Layer 4 of a small transformer language model trained on English Wikipedia (12 layers, counted from 0, width 96). Numbers have three digits each and are written without spaces.
A neuron's activation on a vector x is GELU(weights . x + bias), where the dot is the dot product.

Input weights of the MLP neurons that the questions are about. A number n stands for (n - 500) times 0.0007.
n68 (bias -0.126): 555537511630459500614544450653261522480368640455658433322628542500362786638222526456395467415366453478310726424334567529407447470461394443629244372321655517637609433381500605713619558455482564478463605397405401469482696334433585683418869583477633536430349436526556802459539602444474550162
n76 (bias -0.105): 434442515317585576394564426516481695456610620422496556712385647463514544467262221522460516555239471392337394551610531442468567393411270631710549555463522476689473550500661584482344407286457349305630431606735376473775656529467604612287522390690516706515503261482458575662481442752335435500
n81 (bias -0.067): 596476402494402401688374500666518314447397561192570608432575438518599352445426534439557631330335405530633562446422234570403509396484567671569657374534451514437423484334642450544374485383422573659611434438509475564526428443555573458506491529698557587707627483426325603485516455657530471458
n87 (bias -0.080): 397557507259548468521397340626789627484663637419401750597504586529700583493176402385525120496454465440486617521481450571447530533443440735500455650412652412762317469463574496595410404459554455366428665615332336295476768528362527622603564383607516514543483547368366556638626385353609530483
n104 (bias -0.059): 435268490625520628330539522758438525461460694335422506451416470461478539390520709681366385467507335471446444567392365670484460510360346459488382701300471543413456500549522347608726599390567597464676448303490607626460586408657558667363613430381486417620633455582528447533380391589510687318
n109 (bias -0.020): 423503471389440557605477635576770576523337557434574498572458495409664407547624547575628431534494381472636559382280370590510489474350397565568406388552536643613587541552578449510519614480492542477440657523359465587576463485372590590505420461381375490536446517513493447419549354537560462423
n124 (bias -0.124): 435524697237208500362509512531339413354481561550692625469460479455512496370322390650524423341517250496512447424282618395362513418444613445611669148335439542706449405665500652743653532642359664336631454535476408598701716667725440440233730588363594222634372354389650542443393456761414581430
n141 (bias -0.095): 584562542643420650543526374594280396227646613510436635415459581596578630472454400418493660393401540378671452497415294420370366427337527523523582574427517587429402405483631693456507598377534702438534758427582436496477480611704623640336555404388746657572349465486624564618387377416576457074
n165 (bias -0.114): 287469464216620461374409348483416469698340457436504565372765643453453429431403476630336662504449365329415368641466614588550642708508194904451426470396508470647750689580492443759595768388297420432557545481496361550654553446584454422395653406548422484421651384608519468870371469429306492237
n177 (bias -0.088): 392343532561408471562561492714396654325514628574445500453513352564653503473372488439454159377416480414526699373406415601443398559509542449464464508370482560533512516690623452569573376464555514368542392469401470651584378486627629541537593487631487474526545484509261506647268613569353537554
n178 (bias -0.124): 360549542551450566577446413624186573217791632534376482731667574390653342545404644579563211553528467389573496287528423450405426572444492500518606418454511656578548027466659658504421478482519722208575414347500403674669522456519504762408582301465537425405655392515579546496416582614375334413
n189 (bias -0.108): 480563628516603340315574565770652588418320754272599738323447504508644638318393413620482209556556463441533080404528504313405504496524492569489395405515639553605555532211573463658582544376604301515629589565403341425650628614640701626476530528393479556451525403272386531591698363624564461358
n200 (bias -0.122): 455454785528492635290734556745567402298365542449521515537525727333439585366480496539576547492389352203357408466454678528586480574422436703822263587371655645524529430355538415477694599361263463305650357470531452569655504682418606792291546550543453554628618397261504575519475358716349528429
n216 (bias -0.133): 287347662515519216301814581396433411643417394247375482630714677511420558577485423376522480401516543403589697558480590568447410641384240450493546621333441596587469344452507472539607288469366486415561653419547318681500392597710492471550558472590605685695483615374302353529206562752460638504
n228 (bias -0.145): 367500470373436546163574690413423504295287408347445347559541522433417391393359656450388500248411537286418355310486478683463440589606426541662483670343433563500367478670443412611522689575616767264547468459654543456636532410622716778331941450449578400601632411687488560901283438646576280337
n231 (bias -0.131): 201329438633706485333750497549514500478357679357527543600340543538612589406338351479296443510629500436393389439452360518289479584496393446438382526483649649650547485224564572551392385474350510424630585587681358659615405466580764647489582541496731596662309548709520532514427561523579522460
n238 (bias -0.042): 599411706496333277503649417418409315445433732511480307585667452643429357507416511593291599417393385324528535334623531656364665543386381639652426527551712510444560504493448772556717570426557424457369456645802482444520394398363564713435454303453579404662681691627483467550300486527342515484
n239 (bias -0.070): 460328671330503504566586520530569401371513710383530673544585692364557510317625356547383511483692288320487482369230475509477493541443436725474539688459589430433339612593434597537475587413305350350639468477413416464490571647507660406432635332538530833575707612390474458592568466375449425551
n250 (bias -0.112): 527649511668452480493552461924496571281638540470544430539548568621431471534208445584583415592293443169564524507437304513464590378295370550486318597500272586470558473519461831471347630389380567607646490465754500623622507424445666554259471642388661467518430632433225688618512478580500492332
n270 (bias -0.052): 282538352507401546544527473755372490572638559450700614793492532374452476727475525507541636504440592627548643607463638388331489309463353340358247408390602356590415337521459423572322449266300382430694536534752475540620493589542467521422517293521630580696403551528672686416485452470535613640
n279 (bias -0.019): 434310487555579568551534515585525491527524516421665575470598365350559681649404446494540396622487259568658426469473420645454583718384562576630451544506569497552457443471686476531370617538463455396486441452475403188446851374572428556470553301490483435563569520649550323358622398391669431518
n289 (bias -0.058): 415394487431534533393518468646236348576509447618522583496641352643549450616405423443516581470543520467490349507393332518464278460535415380563434550432590484745637461675477364621663507481371471493626304564764276311532522363628545639380444500452493698520490546500412839466623761318567503515
n291 (bias -0.055): 570487487590375358268547644471578477435606699416277647718669449453461391616357567683395581483518428444571565415461521491558575376482272390544490541574560703469451489355477581467413376173510276570507468391701644490490639533544629662377490389263734576613481402409503445487553414522373406565
n308 (bias -0.071): 452296487510409254497422831472451491486506349451384485393643368298329468553687542538329571329579265633500490443455517597478658289510486537600470325344600352636456445689418468698467491555633584474618366568500397497610527591536436436527529559520415405642647503399399635516453560448590567533
n315 (bias -0.154): 430554637317263415375363541496528652462511395484393436328534484387446403418365304434627634320296336324481525473253604379644664386504621633529633489136653412787632512741591406653638466478512583371699667428419295561667752729579586620496628370464509369523615281397415552696607573375375594366
n320 (bias -0.042): 425547598352551532434367577545416509461583538392536537376513549447620574576403571332576559438251509567572452553510601626463652458197490535372322369548313525374650425644465533636574355570336548583447652560421500587616624485503397497456488423690419500536492405515632397568438377603696599364
n324 (bias -0.123): 395598312382363244486528514440704568552338471392528753496556643610366566363407242471377622474500543399518405453709779523578650659388468521555576445221445493777454640437453464507515460417540391448634385645475439427601455302574535424469678200365508761592636422418479620721585584503573212399
n349 (bias -0.115): 508436568275261448601434473517484504504538739338544623345587788528559376650255496388532527676428469308551371417260474667523615755454243457817396654431199361566690521536633482523625465394453454211611413357421459328706435571677680504369452556626373583720336478577394422544492500787544559266
n358 (bias -0.099): 468609380500507431397813711446534619370600487534478583471464561639549626688382520490408173557440675497355471464318610417436412574325349471572455491641507609709532295513484533494424327544638535437496453760431486336408402510376402625423539532534784556603370537685487585383486553487301396352
n370 (bias -0.115): 522614542442468607682599446599458388235621719415588416601658798594424316430305489625589427552474435377605579373406373333700597648448434527539670405592566723511537463511507607507631295510486480363589364500379367496490470572570712614441493391514538510566570445267371432475452521342210204480
n374 (bias -0.087): 424520586432517178535367642511497685617522324447615560514603530595633265695507592582542402454402321497500489380423493357449621503538464535410649586580490220680369437739439550561346442614571614418558438693539341445625453532424459289427568398630313481579606590553547621605348653494438507451
n379 (bias -0.055): 500449482637621363613575370621448733419497500394375526465594377515465664566271479658479294626554398597718513462413276423425460512434377459652404396391587427649468255494596582608537438480565451503606395341432466447534514550473550488620444661488477583377423616436486583687491622483575337500

Each question shows a token from some text and the vector x that enters the MLP there. A number n stands for (n - 500) times 0.012.

" and": 463552397551546645511468524352404380528491472493448530429397571572645512516464386626635537536519579379664623530539452535673450601391626578517616551510558654475454579478553474437460481580598469493449469464330593338381304465660327577473231490619540428467633504294634454404434461376452497465
The most active neuron and its activation: n370, at about 1.7

" was": 371457525388390498478585368584474395465481506539403557589362519445535488440458451491503478461520480485593590692295623500544407556705584537570393508579600663594566528376638449281470419609447598489438505472452633448394511456585440520479306696555594407260514678554545335431389573513561455809
The most active neuron and its activation: n231, at about 0.29

" New": 831519468481484570574287422414605369586464363640478336348339623494542459500693545374586540567389585585365550641562451474576671487591430429512620547414523482531571393520497533359524544606524491535511419468358603410556524761490442441512448523505539216526463399372514522418565454346453533679
Which of these neurons fires most? n315

" served": 489502406494520593453355359342485468489458561498375592518141484593563545475482395446578515530407482465505750567372479414568502573556605537513518553387624580511665477420535599541547501508457586506519466515371692583427629479495267389497383783494534383599478530505493350344533409548619388725
Which of these neurons fires most? n124

"re": 491653316558668445434423390465539456655360521482451387592609440420646343526573427570544530517563444378644536484635490475434341520670592619376565451597497605359413487457589495378505347514403543565511427506358741453399464425381495540715371473491508484633524493622469415502475522606649548673
Which two neurons fire most, strongest first? n81, n109

" member": 574524374491509573473270422593657501562551535624566623427255633545475510517488436454472298643554470547304437627557453409611592489603671478514555441698564474522452514390519483529511605532520446547412507447374718463516704597536413434533343475454333467384415395338509372455629358586551566572
Which of these neurons fires most? n189

" is": 271445506442444592402558393635447438424334415580496497668347592457626437404513478534531512515537528512626594680297606455545373527589599604556395488635539554528530636412652541302536408618429595471452509532419584430381533466530382533484360679520685520269542678421511371419395512481532491677
The three highest activations, in order: n200, n109, n231

"==\n": 529503453432586535444635508507364558595468599640415548445279453693565634362530373543624367463496719418388529584498435588467408608684582489465463617517456431415521622484502468225514429618611506449462477442418680518383392487553502519634480561471362569362576321454596591552512557480371420454
Which of these neurons fires most? n177

" Can": 693413470484469532487427552369575474564655339682437232445382511486541347389569617495666272463407570489523521680596564531674656380566545551403539518414498540484560480472508542506514467515634577496415619512377685487425460586481450578418342563503435373525501434491450536367680410534317564499
The most active neuron and its activation: n315, at about 0.68

"ire": 552622462572590583450336469519556421543460659453423479537394506618751390618489538492622548566412602539597696558441434330464378514554506599379416409534489419481343461393422537328539380452596539642416450438306762502364602457476457454468348600580600572530471515405539474614517445464507441695
The three highest activations, in order: n81, n87, n291

"197": 826565442677443607577393448569526459583519640607525422297366449565344532563444411481587569564366563572464714549493478559496266534450634496559523428503538467480562555463517568604531500569410503564338301367407757488456527484489519459468500686501477355327282439413558566450477445523386636606
Which of these neurons fires most? n68

"ina": 372577509753569701515392472311487453514460416562388614407337410678465452644599675501374544605525677584507486585531481401385479499399375489506470519534475488400490447597356267456588595466477529633295460519403597442467550447509507378648359621470607477241548510574519592507582570437589438469
Which of these neurons fires most? n289

" part": 599552467461447572366384369632631494574352516533403496492245471606453620522487525484517527632691407544408378594357502346536509507641735458458490474641563351384481546380497450312540589506528472601413465640620644487470612656485564276433370580529469445515549532465413422674561360482579458588
Which of these neurons fires most? n189

" we": 582626415575496489527303392284512586495546599574457422555421454481608515316469432432620479398793474381523517522640557450499574523580842634444484408471497566418511564414617491374515650479385662419479544478476679547322446423365491714489360525503450328527487561501464403678532431639462406570
Which of these neurons fires most? n178

",": 395442469554538581422510425390394555688509599396544452476464476479437530464755531610402626605457527465566567675515385539458473535581512636404388559517639514421378613254421475531504577636404351481518624573451638431418384458627397523437310482493490468354476671446705333555456518393518547600
Which of these neurons fires most? n165

"%": 286508374705528370475423576480590488471396441773515442515267579640461593409550485322455594631525518509492497561515491653534499548616569393387421452513593489535381629503433617517628712473447515417503578521349434468378600557518447554614387526382391511341420550411509496338611502429548487753
Which of these neurons fires most? n109

"|": 583515397452478391501592530328658681524551493797448601381397501498370455447487503635597511450557596484401419654460547485426654602616303567583488423588519263707458693424516449375406510555460441507346603459551639463388392442388393336602436579400452526373608426623527541520539639476478487484
The three highest activations, in order: n324, n165, n358

"ri": 581613315599584546722385366469482475487467451551494518498609401463361380593633541556415449602594525444439629484609346534626419618589537576490457541710446654429580513498442562537542417469482420539368378519460628478634365427285471537506459567422600340293618465547402382498468533511466611642
Which of these neurons fires most? n238

" announced": 614489435423600549535502356268438420493542552387376669586254494670503428451504467409569446514465505480462417724625397451605439584637638509420507539402621515494526421432570543470521365474413504470575365453405662572446550418400452505500316734483502465477503556567583381476664456774570493628
The most active neuron and its activation: n76, at about 0.14

" in": 552482515504522539374539407590367387452474450703393459538510585551533481351475459526592540671463542476528464639505510551509504615537627501543487574534461295469495548422470417240518735448301419588486437550618625559439419575593518417444312602667523667325540395500527417431443355385514629800
The most active neuron and its activation: n200, at about 0.86

"ard": 619422589736432541489178499495526463639436448498416468449420487593419596668647517506610501416447590567397659532514607415453560347544463464393291457423548487451612399472546522362480600462546548699369488554489753478517525456397397349649288596467370506503436676563430423585548455511525440688
Which of these neurons fires most? n308

"by": 802497340662491688572382520497369489524507380627413382506382451579467417497572429527572554556658466706560609545430469359503541495525503460385537450540568469489447467589463488407495522582540650623424551373496549431499417556416456570639170483678607338408532488559483572593499431305391539576
The most active neuron and its activation: n379, at about 0.11

" of": 641476613438572415517535463508344555498511522667585625516488517438511451489551458509405420622449556409513594652561620564497386581525631473647500625488450479536471501462529397279477533482476402429405420519478662573419425581506540490624156596725423500352459526397456283436477337530517769586
The most active neuron and its activation: n349, at about 0.55

"or": 597511390496684530677569564351559486596553344521366439622504503534478381461568425536606317537527418598480499573710544556572506439619563442419597429487441593449499424515391452445532389577626438642420485479371667607377491519427464530742189302559511622470574569492402486528474417375378513561
The most active neuron and its activation: n370, at about 0.2

" d": 459389520586482643413620459502564492533504423479514388450288425585513533457818562527581522406650520486517400534532501636423427375431650483592452575469435631329581689426513442346396466455479374552496566619624695569161428559469441422468467505510591520552495472395446421363542507702637515484
Which of these neurons fires most? n104

"art": 675364638682513404457362601455537577511307433469293442582409472707481541546659521536650589505547621555524533634305512430557454372440361461425320461460523509358489524366460493329449497570438545828484624446534692444456452626458466473579350564479530493452469525525479525436548521456538420684
Which of these neurons fires most? n291

" pr": 611537509499593508371562573486581531477490388419355464585325476396502548407523525437481477432495477460412588569544711588646517593664728536488512574627581401492529505394339582329564487413334431560459520637507565527345523604350327326367486351487356654469543588490494514284557349694492582756
The most active neuron and its activation: n200, at about 1.1

"ued": 607492561382696368487597444244550482528536594373488641636221374560464498446490496416568398604500685462568502601487421466502323616612485512446425529568454539426410392400620494425485476550518473592398329398475667594480452437513588584415376769593488535542383525553533417455578433635560435724
The most active neuron and its activation: n231, at about 0.97

" w": 588643507563436546512613433565642484458455571451484341509345533460440457329756628496583463474676428528512413502560595410583424535391889431410433493541462494401481592568632556365451481551530507592443350568500674471363482573355457591535530508589381265449523594304668378450502457635473370571
The most active neuron and its activation: n200, at about 0.28

" \"": 640556563448454517366565456520447676453606553702566389358525516525489500404726597400526389340611568356591720538410467504488339501577632587459534435461491450425586484537698460248492572539420486396504434447511812579382456523442498386616387649443406521404480495608447346578428539615528573448
The most active neuron and its activation: n177, at about 1.4

"eat": 536674484553526483527359460676506479571538554549322480623457541605607472606476561490535439457391599451594674597444396406541430445609294539501427449610438549405371570358453587325485437375559486703463366447525605753403493405469411557250357763520494512453382581501496528390489511615430620683
The three highest activations, in order: n250, n291, n81

" start": 594523400455465455436399337557631437480475607569463523416339610698475570484605436534539478492384468538542579653377484410573639441496601468470438511504421513400528578492682508331499420588522507572599239539574685533463613497455417462436403772423510323489486579517640285322561413572487464737
The most active neuron and its activation: n124, at about 0.2

" |": 497539392397490477537452484362577565607511493689431505419419452667366449427617493569405444670705499471333525547527568464473573652632398546597370485545666349664402620555422484416424694587574424350254601487485589406374441510430443386686369614394391349533571462559507458563565613528455565462
Which of these neurons fires most? n165

"198": 783538504622448569518476493477570536584538598571482406331400370489377443579398481470617505563405607550463648580548468594475264505473637545584467423530514484460542513508511559640563432576396506563221283367367816474484479535453610471441483683476462360365359446454617540465528437632377640485
The most active neuron and its activation: n68, at about 1.4

" have": 499423567527562549423454486535529408425410634479558486565265658436590511475654508417621630554748478400515409667397668414541334571479470530533475597510537617441600687462612441353557482537253585387420517451481664490396504549411429606551324591394495432413604652417396469350501401453613418533
Which of these neurons fires most? n200

"|---|\n": 439449441442637491489513502471582573593541536723375623562332593516430624356541366454567425335566638480356732611568441578440434595543525567519556470555566282448520547411510480399586580528373526415351408389453681710342497568429316405565520557376268622467504562478482601498483468520470510680
The most active neuron and its activation: n87, at about 0.34

"7": 608465456558516582632502495390402355503530609537382462497462536516424604452596545456634624620556518520425521602571468771290338418547534495584573520648572513525379525485463523561505577574339486592353514477275529494398540354324494422683448536384332470440452618422587444520533415320561677446
The three highest activations, in order: n279, n109, n68

"alth": 719550498702630478369357620441474652517572449433423520428349508463583520514507451515611552555444559494551509637559547560628587471568472549451460408264492456507569452473536552475526402493513493657458654473275680390433556473496389384616287667405400544487443467511433512292655521279415407669
Which of these neurons fires most? n379

" J": 357400514404554586435442526459473394736558284628551418531304574478409529448862476360426525379595582495345771582496612554585498508530449441532450597619579615520471560476375414355535482578364612565401663401573509639379513477363313357555549497442487479510484564404530523463472418539562574567
Which of these neurons fires most? n216

" a": 432415515476463648482501432594474547406657569611429421529270488360532484444389560480643382661600488402568512557320539610384494591532582559629409525668435594482485642512521539390556364469449446438415456564443581599349438615426351264486239590690546373465568616590468524530492551619525434618
Which of these neurons fires most? n177